Layer 6 of a small transformer language model trained on English Wikipedia (16 layers, counted from 0, width 128). Numbers have three digits each and are written without spaces.
In attention head 2, each number of a token's query or key is one row of weights dot the token's vector x. A token spreads its attention over itself and the tokens before it by the softmax of 0.177 times query dot key.
The model reads these tokens: "\n" "Mah" "ind" "ra " "United " "0" "-" "1 " "Al" "-" "Mu" "har" "ra" "q" "\n  " "Al" "-" "Mu" "har" "ra" "q" ": " "Al" "-" "D" "ake" "el " "9" "'" "\n" "25 " "April "

Query weights of the head. A number n stands for (n - 500) times 0.00052.
q0: 297573489490677431568534561783398123439391424432477715587507405328472691648393686734372615669583647620528601637565434496475401465587400462514470468458672411812549401603528388630522468489497331689577532286359424584466636453410596464469400454528529486385538583581471483554573434557482643634286518451402436361459479368611315221537373655258598564493551576398660188511740504485500414557504
q1: 591434705482356733670395331383481338455431536528609624477483374717700624545668440230562255464516376734359542473529331519519392661572316412676476445493379531478600596300560477507722560489364515669528752714504372355408221365697406327677417555313346439461573606395565465594423496397260616448552287607408286516566544581474486626434433675379375630434542753622478360442504652669653673586496
q2: 572416511575611355471449557359458734697522443405213337688529493527521489489536675379559356659553518613453389548538319428525232712420644587454557359458493437695563775633475251718264521600399424372617493589404382324519681574722373325596511424490507547500385240654652500586573489455381593461546386528364443586644392537493553415363500568561458404543270362549632430430762612653446393293511
q3: 317412772266423489599722425685554427484468601354538626651673568553458549615375390375576362599500609472478467516417807568254477473743447450199638427551545317512438430515524377508444480445500420559718300453515447331525408786565640704689425304527547288478849595453388419480365452849393626504761520697296527624451623528511649376382516404417404434336552308314359650427547369668496319665523
q4: 488519656346439572351526547458403619614620399234462720306697672425631528563582394568363577231743480440220463800560649790389415538659560656582479550745470297310535496310414575662376469646649489465449343508564420433196492489572326629248131673523582370441496595386568405480761500637305676500454443442511504554342469456561496547536582554524358589715676248338553550439508373370400422566367
q5: 671441295450679413496352481311481522557435452349432511637490366518371477511575492619387694464524315638715546302482419542390808438576514613444492777522397590481604311580669390548550620297438649523479271451453631508408713500409612699659767566427583650472456386545462402395658477564561586341593500226687395492465485473474305429713720552451301720566634718730464474270391356384244489354493
q6: 636619504536326549466355571774554586584676585407307618441442547468269552576513483689288774593509353414241393457637627615538409512436238316408594190700532374350322380445638572839807534428647443617484584672605394365233414552341443416625349446332341540683557835527419535521558358726500487504599409467644722584244734435610500600413526531521348458562444213558667590483483640025583374605663
q7: 405409771614281545483516483482600546283600459545523315556651461272596749427361619561463368283540631660523608355459641569547199500690455376335437400593516606382412291464585603425444649381504644623516504525590541327577529616492136581365593246752424472351471346505681321733762461966436445358514509496881597629360641487545583383443349675500380290299578388362372276711730646545347721466449
q8: 680504636415575387630512508435277595463781288556288551218511764519508458476605723500422337453309400574447500546407425545337484567426469386432448580348626341725548380485423565432393731516492477355314670460683606617388433833496364355628532414559524347259362422426397375710536521739500637639699721643571747594441532483504702408299390384414433560444653343285323349764472549366890625387375
q9: 258421308259416348149602534199609454491683514423495219302734496594441246569564573408537566562728522622608560703340625500608328649375430421360622676179564584530504513512683405416539308564496418649484709534402244715550488758488426547631619649670589557637196577569370508415554233131621428718482487680300440590434437587517563487747232491392429660544357656500587400469513444523440786453788
q10: 619479586754518718413475596537350585474473737256393286605496420533747473552668443589395765546491259748552471190246424698610607681760442196315546483509643239199346697484500803427575418470475425582646548396404546579601470340567525552654409700686444311763267544565544362387470491143487257410416594235597314400433381549639480406469532344338755500609633473564757623379430299704467565379427
q11: 593478548478429271412511412508560560296680484662635433655381633382466445500698465292697540526375307621812478563353347585906492768302161642774646425428522512405557387550645330500352615634515489191428473546471355447545354467433489355559622616571389475522485403521508500416612398544612588587508283489242596637658365614366383519433588654546406367486457625345329597603504442500446699645279
q12: 897519446257443515444443326623555539818318521664742446484178645424803545512382484565377439508500427613430351606701415576500496639476485246398613523429496525429363418412378512375673504552500458393478714323458500288790678683492511421454318529330650414436720524607368533516666492500436464590462643512531662313684713403623537641373185529508434582518492508418442550111564380318728563516358
q13: 682229369613464568508373457441392328747520638338542500793432336361346480492543488520743338383397343732577507593414450524567407504425489747278650550453371305655577662562289393554417711531428629324419715367639519743454481467804696676447523486607445515274496421525663709605320400483662484646370500411408437311658201588496507446577635699437423504329500472596773546350484453416370664512461
q14: 508613102454318334620703508406425570400243573547517384447372508646469615468385396619694761485437525304628474252251352528536413776532454267254576649536421641591461685709659536339394476600500604340590556568196624449436590266698546404573592493539468462511605738556658339412570373513844532744376368669391596563541394463430407567760287572609559334615443508520648641376484540598368480596512
q15: 274526799598726474487342304257460727527518176476333699649582564466667610513509549582357431371200418559255479532765382419599342500455410270642401733438210324584826421396411369460464665451491629647600366607444370510495526690465182687449380225691260390344635523332260717598373679698346687469753753522361781538514605363821492544435379363694544527562295595478535255477572541490593518584615
q16: 363670597463436343500481799670634330617512599414533553347241472385256572406473589635492640534394627555734310696333364362359435500457649647442323477243577432661630515413465790572358539403542560678540492539314643292434610540459433403504628347398430555408561308425374714469523428480484403485355532264519457781272792409154722416548545533402542488450717441641549549628589695479537399458585
q17: 414643689393504600554482643632458470461524414451578552605563567670530468543439685610541305433431389508390627584430395449496295552316522354439537511511671352340504371303742652341723227589586507385518319393707283339578545536526582496489369365421623267504601519355180309581620480577247342481665429663635473536353598551825457770405460419376771470568394602310504628488284314697635535573622
q18: 658430280540574667483532517666616492441646217438631842249700453330645461585718530444533596435456841238616544530637763496415351365726399381304125508462437317475400288355437372525534664605594650315776403492476182486478385619443407395464702423508475317619525436486504587693315971504453500488599617450689508584235521306561625450365364651610553625496449281392377570430542585491385626475500
q19: 615202632460331536273608504365471344302235513669513634517477269343455453314425681418553335350614444838394504457544557717530364496385359329762389574392484630712744438520370271422854399597218690295669621717544500536616471349378488688697638654618596389587586542554283543613410328584368517591522500401566299619686516341427570678621377416631463317613727534240419549535458606522786391625533
q20: 395730388777526604678302554571463585434243328347403612291610454361451445355422550593556496305244640428405453752718742533429581721441544600537518520570321342316647361458512396398483492392464668578639541516841476310500613320480385566635186451681603367531625513504659608640472411757186512638690309573673719287346585517660458471432457618525242222638715563386380411564463425487629343562393
q21: 579508662552412567290303737521576542387441351434371564535759575511492640406434605274553869470467727457483591544582549480567745402567530519408521409519442476523550462630550570573409508585647406686442597465384718201603451551598444543500508496368485236471424613279351562485174401868445554492496105473349492716536439504489464466380784258621432615471619464160541394576663539363493395407704
q22: 349589460566421541289529462263590466416551668427332385558451691540515374554314374610633587552584575496500558508566537484361541303372247385268541489549460460648602511649614600368434511561332614462425473451441596439249306453530721286775385662600504467565604473455481450511747586633821378605402531665485347396543365684578327511646472815643717318706469360553660676429584566643355313203416
q23: 410358525755850449363388439396691626443582534521625570561323595446536587463460524574508583422674430459535303692543378406272353351729717453292616425468458475480576337293444333504582508468339551649390641319643422435457264611371376395558621485527492630580264594682660553420405372611467609282370566448547552729696315777449601428300479321276488492362603775258430488629815520819595399379288
q24: 404619373444514587437478541380535302459417341514558369718521647803553384332581419449478812522396190789683386467271535559286407618600301627509768642469576794513389615789612555535546387383390517563504415478379356510610311457251496455383639483224343487594298477636559744531425528220418603336134421611531446405672359629487254923593467514432535424897523587673552421407356486760266468352894
q25: 508492353329436272409365724855676342425483615267487367496515838576528364467393604538564869624348572678432734252385286391500590335496448706455399337430539715537565627558715634484572247625310412533244459512325211722592613433673700541397521573387545677445443458745647547405642372701651285557416457626362574574547451487371531279256552360454565438535496462745403565440380550642449533273549
q26: 452385249553772675591500665660593439536304437479593431401288660511512253591535311629393573401731669516444493496489707364492380733512553240551525558512619618679539558639426246353300630248546705355283221512394538374575665418508364614511445753749567429522661643398325426398465383595337367430630524601584484384459719468469260457415623392659496648409664296605607627634394448504448665500562
q27: 488551572527684477362543439552544468500455539303539574406441504446421600565524541471132525473598753537362451584508532853541536327594403453504758572548664387516496588391585480416475565658532578476401133375512535500281642378256352407438528228768577339228768753639545587544389720526496508464725388468555827568396464562571515568099445496398362528477665385480516318433451569288378286697825
q28: 601535584496525469656565624355638570480333598589248612209463618385543381231695392299705198623416340496706372401266469508399437519265308500504508394306440616745591713440460528394334580516516465592474492524400562401360445266108496636469732629430727587526527621513492601456648438551633468795637508402321388240793492643461485480459546593625488480530569549803647586550576355449270504520671
q29: 588647591667727579298728349412653540738710280539417434597529514395397439431150555519642646637490420822510474429522678551403536265537373576795466540586840618464635671296555241491249377569482668450628482505561363466534255453473491350399486555540404193491496352672338654336366308654477783266627345145268062663528513275385327523401529529380594278555575891689571446462463615773470582536672
q30: 453329329530258252547731613363703660473730504521634557468582568414699628363578313608481629380451452707701592299481618137740604595630698648515359569334548710388515604583589646596393465262625534457401414651597205676343439386466556453451671507246348238496500618496595464492553348479563434611354536450382391496472649460333460427645410438453397573431397619665784519379551512596426325364628
q31: 413445437438447625224455780426449525357474252614297713565508579599521686097427578425475407695482390399169686389797513373717525329435380412414386365479407518572534453456547396483487599660760450775504401547790442449386517581559226672566384381441161337642660435639408448697323509559382745462362593661685483776367614707617651474464244468413365594544737526208416513585556630826492706440449

Key weights of the head. A number n stands for (n - 500) times 0.00047.
k0: 275504400413684653548557488555258376862431394374441719456373367561562586428362556776500725561533866549321474553546512408684477589480759527543479360594377340374258402489662416601440421496627443453638496239458512415672380586496462294367552416763417530500341724526291537567647341487456833574334402383515662538463566342400397559611521647300570500437508419844608387447548512492444191425622
k1: 388519438534610641575481350222426400575528538533576538528453588644396314413590575194698211462558464480353433520458554727285236462580606293520642434395526529348554395401512416411520484579496470449493500551595485382400565478691326476504366442450500779567220548411552437496615516400333484814441601647369476719789608641236649877602430358405442679675628388492630292565397436794630669692328
k2: 512405329713798793566355737554611527375480488619329376492614413593534452492570180528689186492500648548273262484414477429579588432733582572527740420427357415554423343496380736619504438457701429624671519488436368492727599478746579457437551561599682378426625276689429475547485340455516566531413420622720263320416530596371633442367382624508390539381262480351787291428621476508412442543508
k3: 372329616449538385484657418557508320504233867487885666607687558575520580611451373458544627599448395308428535255473492376360468381674677496528418440690415602492383528504529331375438520615472338365607496467693322377917468713440484325469578191472545492597600401460355359496400668737459463283789445593512549689584488559345583629690667162582560484193250567428492476585775533347631439471541
k4: 561461466288351473399569448736587567649471436466517554516632426504453550633692323475368595566681372582421477600639422838626892430524431418408666638456545579269520274612508743492671364621699461380515436564616286620555383568391307360396304282453508728523547638517695387496449615737577724224384550468476348677260382570640374520425609517342516496671594398239379480213500241680492616332568
k5: 459488359410382606226480680526444285696454491198229666508429483469512571594419680312492614390611483654527278525312687384245685540409379389541578725645542293532464436337427484753562451316528472504343378459386725574608500415429712773351757594568589531350556693386574306345428387715475590255644546524512467449668376454662560601744530785623448706632596421528524500732287261382458317488670
k6: 447380523567441351293601430580452594443746467323538368646600733361673577544509597500513627725629536487312426495690667518318535449545386624469509353335421559352522422529841522491607698372774258605512316408563483571258226376487800408264592391397518874787543859396415681369354653579633535470411676539247500920287440545432565461477417546256380413537182352357474440659579752256371447627461
k7: 469435398458555666527428416566596560465824528794637577893548671301634477669509522193543468521426459649680517240331379621433309543361475440417514365631579431456539635594584210748702738628603700544413601425912316495528470567504321447390681313212425299391285447576590397623673355379554606452358564626802222421764526455401369295454546561251440461291392554548170388719558447623433235474478
k8: 492248556551411536508657336640496824504575526543491238815403613390673517492390434362393352417474685646459546644583344641521702464932657416594322597419593360715710367378361558395504705455540650361358700651606385368730336349536476365492627617775545302357308446293388626337672588565355553440425538653472639237563456353512496642200483591529504468348533604331369320475545508347589684402476
k9: 406686378500423500262411645246472295341471535569510265349837410352413490434222785500405389482339471410423561548737714306707785708486527346426391550482570568629463206604356448624732234584523550653557682574684319430510518681473487291742351672409421593412263476154481714584436361254557630472530299624509756480481769653794556850640437608646103426318400571399577523211710556415377654709579
k10: 439441766318276607306787782372450523440764530529243437505660491287613533440615426760545467772495363575607569228261450612388577365786429397202559509381500462326486650418574556514528398477356366610478325707287679574397460517518456795673034479788459474526221845401626224601338438305327348309530415228459472646624554722460598523657519534509495450607439354500558495414861844633517615256431
k11: 745310460500417369725370636482275289228474677460722266354430461520496300581825309309586390520300574556575329618557376363568567512367472492736662675475512338806646550330310243200556754351393475728353665517569533582572376572549569517443555410434111356404533496509564480559479387415693822650409613600248547406413591847636441647496549549509566466685569681316463450583521380536396542504660
k12: 342381377371378520720605243545475570783479432616590602474554491500657539470680416785500330598858509281616540395565307265474546635551107332471715351617409517567500612437622581077573458289521398500429534680370357324500594615516610635358673776594441620787344581645380421487578638220419475608401682488582462243678545448615363537456416545721434333606229624608398521282437462442695462563395
k13: 607492354707439635517569279509442732798383573370554693539484310309404487235584373439562101553469544344248408579325587448487609558530341335635675600458316170924542517492698564713379644436475459652599652403410492536424479472525602530549301383583521428560368346418509357437471509549539390429450483400616530527592131865764763391478668500432492626374638621529813517474653342301592267394593
k14: 419418350629561378648730593446351410314466486290392439487608384585355587627575247638659513419535604483282496409658590538598587422684460279303504570696393421538496612571555364595628677597328793466366567685573696410250755269484382433132428527336328524301804534486372563811459318380628542492960491396656479686535764422672477463609522611398327350375491453682623669230441525379548521563521
k15: 389518591618707641445539454325554669454686291476661729357525528627558720450174701491478608447385547537345312735452300712725491270495447398771592482613573396324689352483641413401347577678429650482538386727290610334935433401673333450448705429518482560289589247387389462495277682447339391397076430572682445443434567351549508784241038625624429545614523732146398509703719381515711495595482
k16: 441484522440344322563584584639785324462496196300487707610397765592710427416588513633512457181267766564597457621580614339500545565538721565379416516488654418728653492609367737657598429647386512700622412492544321397567602575496609709379584400451604298532500563635411586375439362438530508488635448455459579848439488371435543413159465181272377541275607376809472164725466576504318333454292
k17: 300480785367322484424649580706261320378560496611590167602285573629405513681475546599451543585614517449569638496552206449627393508330399545388326220575725548554591355301617475578470232508463245370355508734456443626794549532451330416335504458467500484774553356297419614475594509509245408389473582574553458654682406418386500678574189562327447566593615380488561709335697479777670722830662
k18: 733185309586456488619630772523663450658305309635869290629481435386375644521394393352376544443527452687888476693651683388633437624470492786107599621610307615348273588472386332492301662547185611364540441352557525477554711496628500496369500418425564657568209371505509548445384784496496517521436649479512657326421354387405689450632509554350375311516322556466289729588449616723484517504424
k19: 700236524205391598403606495441672554698495441529490464203697631571509410089555601349749310828461552631283470448315607584565527482118478504550310432591396519546545468376729296324584596431411540532621615468606558633549540635250296555518702669321665339587437050782351655615518646573361509545579486396397284481552815509504287845860293476454563427487753668360509307291403569387656615445299
k20: 770680459417504388435496349712335366491518440755726767522516469504521314764641616496567500571500685610495629576611253901396428638609669441568427682624366215236432292464560526398378788483416251496500552406479538389390538382563326594471410421395719496699479396657583319346475368663343573284509628343605448613562420632554341479464041668457307385496710561343634534580638405284317414710162
k21: 474708344639482397235586607546550533325530837369559550211481695516341680607449611304607650648446780517322456390418654608418399173682639318318550475483617637407433265738330560362517526415716640768628279508381289495667471512401672530349491543417360452653533431601314540292663745536535785471495434341542687272636508373488662209346549401453525567286765339609343316381650642450387585521407
k22: 559424349559189325740516603434516456517550553273447412471843496524261721674184479639488538424435415475532403214540532717612451568579365344385443366565411440471634492469607883472211475719633432521608768611441708496316395418392448607445356435392360395523496300469412747660359458652538735459716492573448348478359637496552321516419668552284504663542244471573704649551641733355734442656508
k23: 564347491483616405504216424332571474509619845481649448622525326599672726541236581509561440626279417367599285639750570473595478666691638539464738482482602472376527527567549341500646356307574634558584585321517570389533268347531141724590487793386621470542496550964664362164597362434532500443255412279570634236648311472374313482505716372364526624300399738615544043361644382744699442527513
k24: 373437675304481433570491621351253423356500505372242343406547505665445562262371351400522918460500386642730308438665468580463180401575375577505539422610592731518239427837759528582491263309450522796435338477264302455436699491261303625607556607509528443522477542395787435282514429201655787550430385678568417383577573919608483546816286421374368275797505358587905427735449570475597570602435
k25: 343656389428395320420564709509544526309428491331471543451601450628435413629469438673264706444835514658520425404411578163572692616500513668271298260184437380645482434723447720517694575416487252482226509531474470619476565500573521341526695618634412529307587410596271653301374149622711420714377546522366527523857561655690594241386667486728773338455636545788509352459722737656269340504434
k26: 617523616367802478556598690956632609365647485505078846434513543286564157612495491571199725303519529628556483332660550288416354437462513468551534619734500832229404463306482289381557621463608415324704602731487361425367459605441196676371588568523213689618278453415571379574359486779237440267808748454631505237452468514653375564538199372556568431414722713486766532399495420411412519417560
k27: 453450375267667360653545415705534542534448473261418644711488712504876618414191487548669733521554352582584264720565438384509592426694700446762378567631464593504370613662479294546388479483541479322344339500332343952486579476376484228443581363347441931319604337573461476462371758325590534287495658349367390522518508696409508492447367568161429555453431448483504608306641659432520381335614
k28: 593560656445600682715349710402638402535357603440205449504660554782625405253487465348704319373449446464538257622571573549562573662438626521709212651344331391522772660447670611263544640509781454522447557500609542406277453550377496849655303492568539459471474412194238332435500684648434688633669419797235365532568628469483613405188331532332380327256576576703534731437482412145541404552574
k29: 345472244403584704582371634449642453380182336470521537229570705518448401413252366284542525815450613568727495584633780306282514342437523486762495802419744773581566268665638510415466318361467625404567395314279649536947229378537500720422438593537371441591603350402519643452495269535539601613454258255495026787738608628323336486925505465336542509576632837410663359445567834577468428376419
k30: 282738310770432460400544815442626314608466301342580440571648707631459657421632599551576804416496394787550500598385536555345471588416564866479408496324562710512545227388488600398471517289387620475442397599747408451276403512468604628417529603560063218277637709478546392624350432456697434720482504390851554535590573513363431406453591290538395361527437508500600455397475266474449467595541
k31: 606339413387563626426270461370513577496567314283519369720480607596372684206561513482542671437633473407332631198638500681654509394429437568387620333539611491219479156541452491311381648902538820491292644392437394612592360611767391496387600785538457372459679377645699565296479464482284552526262504611662661514621585683420718504720236606359283694261602504513310410653701513472603696596305

The vector x that enters this layer's attention at each token. A number n stands for (n - 500) times 0.012.
0 "\n": 683531610472566384545704412365567320493671625417402587331579500484542444543494430730465324592561621455408529412472457505514603424425659490524478605403678605626543453402481659575385438473493545453339581505458622441168498629438718540365225660622411586292540305416516529577531361494788459483742518696299405556653544521511589449379486623477576503398295285536586654389417385270461648414489
1 "Mah": 495572475624525494533474660455524447439614562239329536204399579465562630437347436450564339468307655523372508480657550567363605405487435401511357547545501544573445659404593705547428431654496479615625628520522650598232538559536515562563366375593523438317640509725444458580394451250577519725677416525753254786583629490492343463465589292545483520573545365586641259395470494322442625545419
2 "ind": 453479582712550489654516603237615587449585603321173365166411490420508807484518456494527464406324576473241544561479607548504421444500620445496463574573659464694518670457612472573633425704539543597596533525383596501242531445529455533556442398501478221542466380696473502534469320560667522566621427440772319717402764537685334476461458364478482429466517440638525359536460590335531377424486
3 "ra ": 462616510594407526651528609389600479512564634405329381255453490381544662545495321547424513437401628248293411500511601568474450571547573500562246555649494441589392524420528759621466571586620409522545514411372741610245736441465405634541309542607372283416522565567421302508483442591654555725661353531718432706378746581621394614591544297579478541392465415512409367442417584372518515536454
4 "United ": 335720541505378605827524494472590641357544705368296442256449491352456647534507513583490428455393712348343548412505622404495516574610611393495311492455580397572366621588647538623436520566503358715420514421573789452198515435656505655358340502595515429403596382594364380590507459498527418661650318571610453615522629599691518421542597308481403530445617502549431516297418540295591594509332
5 "0": 400704479672459565805597651442580567362592783395326428380368472428436650543413421491460304429416660393379441404530678374416625603524421430491423424459576468603443598505569683401503527671557230750523515383492796457339389381669559533397436323628502428444466430613329309545354447609584599494694455509476468649466737641794542523602448305501414418503499383573425632402428499327495567563441
6 "-": 560572550533492650580482627548523335385642539438350507138528451357530704491465364379531323549263564349348475446537607471629543516483474492349299382357418414607381403479671788611577360751539312568562433538544727450292412398435524456488458427433331261439658668589510421528471631642626602593765460476596554546595699725672421469482436354473468429554472436529635675423488512451514487626540
7 "1 ": 488681565571358528655611805277618550358629499412467451241591579395420723550432461465297517448356610315391383438507690498523536548401539466375399503485436464620345397453731673486479510667587291527431609442589739547337585461519582676488307509582585466511465511514345216645395539635531498474748360530622356558462687603628323442527656537579285380525558458417569615397400547335438531553519
8 "Al": 421663554557437555522414760403635477418607480326341435185570618561456619468301553366615429438433691443393453498635709603416446558604607402552330417435581519579459481421650639479398473637521389562493853615533813524330518452507421641563368405531471420356616487699417389449346448395606523714675418367696356550623590598643444391501492489527394401468461454495526457239302507345430621653462
9 "-": 474525378639580635497475469356580477400635512415243527020547520394472693489426433412602338361216610373374588579382590415558597606521503453375298394412601503489557416421655730532514359591523404493545479566674729464251544447467426385625427594415476331406576578590360436460412554620579591514720379457648567646625560682709375549458505512388462541502600436454686596383447591514516509730494
10 "Mu": 341545515528526444611512641263504417442653521226477496199614627406495625418311455358436490370393611462400321441525601617486474531487655433425350551479412550614503521325704543541519461610567373570494610525625677559381397520403567718646333482543640191420489525605405436544468488403531579624671383362799338753689557567480426599440547407497484493504563472430750377454547661315529622703430
11 "har": 221530745591536468570519541293618501439578617279425486292486527455537722496332461374517418558330730584404424621492637525487401423424499535415338500445589358559515533365663623604568586471526591561412549488593511553265619533265522686901437468551550324473583428656410302469423387513548383555615399413786334675505747502657452544403453342524353396612528480525650424467367556451494575531470
12 "ra": 338505800717562435636502506320722416549670655258343348217434612467471745580467426520410529393426511537329407530435652569438410604461471626624267540493444456506539491453639621540455534553552581526456553533538673608365499470264345682703361466563429181465613411601414384496385334598622408663581370397672447679491668627669510542511415345483508406494503485487456508559377538359487634610474
13 "q": 317560747680526551557531420261587552460583748336376455170432516383522672600305335431435465472355655557303453555407662572493496477436441495586262502437457513604422505438570764516452532524539458453601472578622603651245488506267528722684339332500454314395600496601337458585420309594529487653544486422731455629412618580631517558400485283611574456508586513395671496580511649489475701482426
14 "\n  ": 436710660548396433674561560257729553465691699281367399276491516451450649396446402564408476442382590420358539319369532499390550469702401534480338678540488400496428418454572574651451665636526248469511490459651703732280612497538560702466382560544464609449827598566292478506442367584508470717618418462502447517404627555630408545434448416446467388398554439481586625357413556291601693458412
15 "Al": 419658516457513515505318765476605555477562596332342431204476511545475664536465514440665446442444701499321383435638503660347641564598606410570370482432645476448505546411573699489332464728527416558467676580467784589299554477539501620527371322565392496303661555697352344359290382331553599727720406451666385622531553584612482446505487455459406436515476323502576450272421497370489590649508
16 "-": 479517361565591635396434534354559525464597550388240533051503508466521718529482405423593416369180623416313546515370471484554647594534517479380302461410616478435566499437587703592464350649569372468549402589669705507236574424502487400611440529413448369409631631566392421372402575560542619523753355470598590664572505669713411574413480504394468540533585394472690614314476603511486477737554
17 "Mu": 318551467484528395552469686274497459466609522186450498217577602433507664468370429395444538385357627497360296412524542671495540521497670449426348611474433544525494560344671553546454461668573368578487500516595676597378446532441569731648336425535629231392546544587398413495466528412475586614665356389767332790659533568514456619387553456514499527493568438422759359419620652344509597705478
18 "har": 199541710565534453547488577281617540455558610255387470306452521473547758541388449398517454560295733609338396600505600563495444403456521571393332529431607350499502530391639634616521578515532563565422470495572529595279648526303511705897430434555532349464613446643414287427409421517522390549615396440759337702475732512672465558372450347540384430602505461515653409439429539462477562551505
19 "ra": 302505767683560415612469549317714457566642659243312339231404598485491771626513421539418575403389517551267378514450623595442449594474490659590263567482459440439529501485609633546404521589565554537467488531516671656371527465313343691706371423561434207461646429589411371454389379602593421648575357433645440691474655631690530559473413352497513439492499460482460495514432525372473615642505
20 "q": 298566717653519533532498465255572590473562742322338439179402506405535704648350323461433513481325663568248434544435631596502533460445471520556261528433482509540414519459544770518399518569544433467614407581582605686257519501313533732685350291509453332385647511592351436537422365597499500631547468456698454646394607583650525580358486305614578498490570486391675481517570635494458668509456
21 ": ": 445553553631433492656603585439527550364682537329172442296529592338465723522451248467479604394347632316314411270353571582454529513481351490707200504498416407518528510443608541551470666647542452596510566552715683818194530531411627656542324503482523493542670498525428438615614362594416548493660427522601520586463529587648563444430480373531496498436444461515600620488408557378465527609315
22 "Al": 522594463584435542505451651468583483387676550326396469291588519469365659452425465319614515489358666639377359391579690625420573524558557346584308442541550460539547441372661660559376661646509531559416725578515841559291440515439508709609317268528427484409644448696447441465340372393426571694626369414762350658481588630632482413589464564474393433439544459440584432328303574315446580584399
23 "-": 507480336715566664440478417362548491395708524382248528100586523360440685478400406368628409374184608480364539499345584506565578580490445424426248402480595471485630414424631674613477486601546486456538469592690771517205502454435513452667394519435442361460589501591432462491456498601523602446644315442678628692547530724693424562485489515391457542462624462452679546413400622481472519703441
24 "D": 466705445596343618617515627426660488426642542276342488197605558371451724533323435327466461484309673526286409323395709568561536531549526440467442515563461389671533454343524449522533604571514567608418660599595753560380357610464484634625365350658610258463496576546418489642438417455351548464597366436669308785508479673590442523489466521488442485453593525399704389491426711299501509488455
25 "ake": 441567684634594456513676606370574466453639505224152547241534550399444636471534423450595500304250587523345485456481596654622469578525553458503474479458353449594645424421631608514420593565379418629520646359555577613387498641492581612688543442421527370526543289646398295616386383427546589652572402408725370645455742655595545704536452347397456458403517342497507413512325776360385558574324
26 "el ": 451629555576441597595462621403596502398644662281378428239517561355490596662508335497554520492308623323305382303477601669625551563536536470521236476590446330542532284366600677626481549601578481591470464581511572476214614453348528738647283461506368509507513474575404401624447362607450467585623432465764475532381712695687492594574458364504365542428568491541477317597411684409569600504398
27 "9": 461646518700423574654517518534617529339640639223462370224474503445365608689395417468473420462380560540314331383551660452633530604438421375448309515520468401553521545425579607423494703533542400745505469461637689475267443418543487598590313400553468594490481384586334352611328555641415369525597443522596428565426646781797589515578447416562491492475601425499451618383546630283383745648451
28 "'": 428619714599446580744560635430645547371663542348278510261506616383498634438291390309523452457332554471242451254425632621684432479413427441519327332560446331608315371500581521681427394751525440559469524515642649340319408382393628642729346486527621386510593513423447480517505502543551485414814560536586615521503568700605548563431411477480417482446516390624601564555695614417473506465447
29 "\n": 426577624523358422526560490553608477443710433248307464469446575445524642529429380580425473576431633404346468236483626577504474460548464450500401596477451434540517400456424753530407675598552418507388541519592695535390624601447716610459272586429562622366690524544357312599412355649618425606751444595524472570490661661535475479402526445343522409496479338677667606228433540141446723593444
30 "25 ": 396721602394421493600532635499614575369598446339299470238497659600447674581439489571434365531317591469298521379544385471535675499406452411548282503417558533471369623605545773522504437757554327442439518421609704476327633388597626542571301351548422583434604444527354288572308687434572488508698386595658466680424656530662506349495526465484404400497642479464634671305456531305521577616469
31 "April ": 383650569383495565584591744551550588370608478354253418322540703634483642549382446680538340361308683344197583505549515540570348615433447450541339547431434426457312501552572823550524404670553309576590493458539630502169607475542540562488355405581516470343581533540567385434492661539605453570600517484564383744401646527606475494513447356605608359546598558515479564261392482257499513599468

Token 13 "q".
Which token does it look at most? 10 "Mu"

Token 11 "har".
Which token does it look at most? 10 "Mu"

Token 12 "ra".
Which token does it look at most? 10 "Mu"

Token 25 "ake".
Which token does it look at most? 24 "D"

Token 24 "D".
Which token does it look at most, and with what share of its attention? 22 "Al", with about 30%

Token 31 "April ".
Which token does it look at most? 30 "25 "

Token 10 "Mu".
Which token does it look at most? 10 "Mu"

Token 27 "9".
Which token does it look at most? 21 ": "

Token 8 "Al".
Which token does it look at most? 0 "\n"

Token 4 "United ".
Which token does it look at most? 0 "\n"

Token 30 "25 ".
Which token does it look at most? 29 "\n"

Token 28 "'".
Which two tokens does it look at most, in order? 21 ": ", 27 "9"

Token 7 "1 ".
Which two tokens does it look at most, in order? 0 "\n", 7 "1 "

Token 26 "el ".
Which two tokens does it look at most, in order? 21 ": ", 14 "\n  "

Token 23 "-".
Which token does it look at most? 22 "Al"

Token 29 "\n".
Which token does it look at most? 29 "\n"

Token 21 ": ".
Which token does it look at most? 21 ": "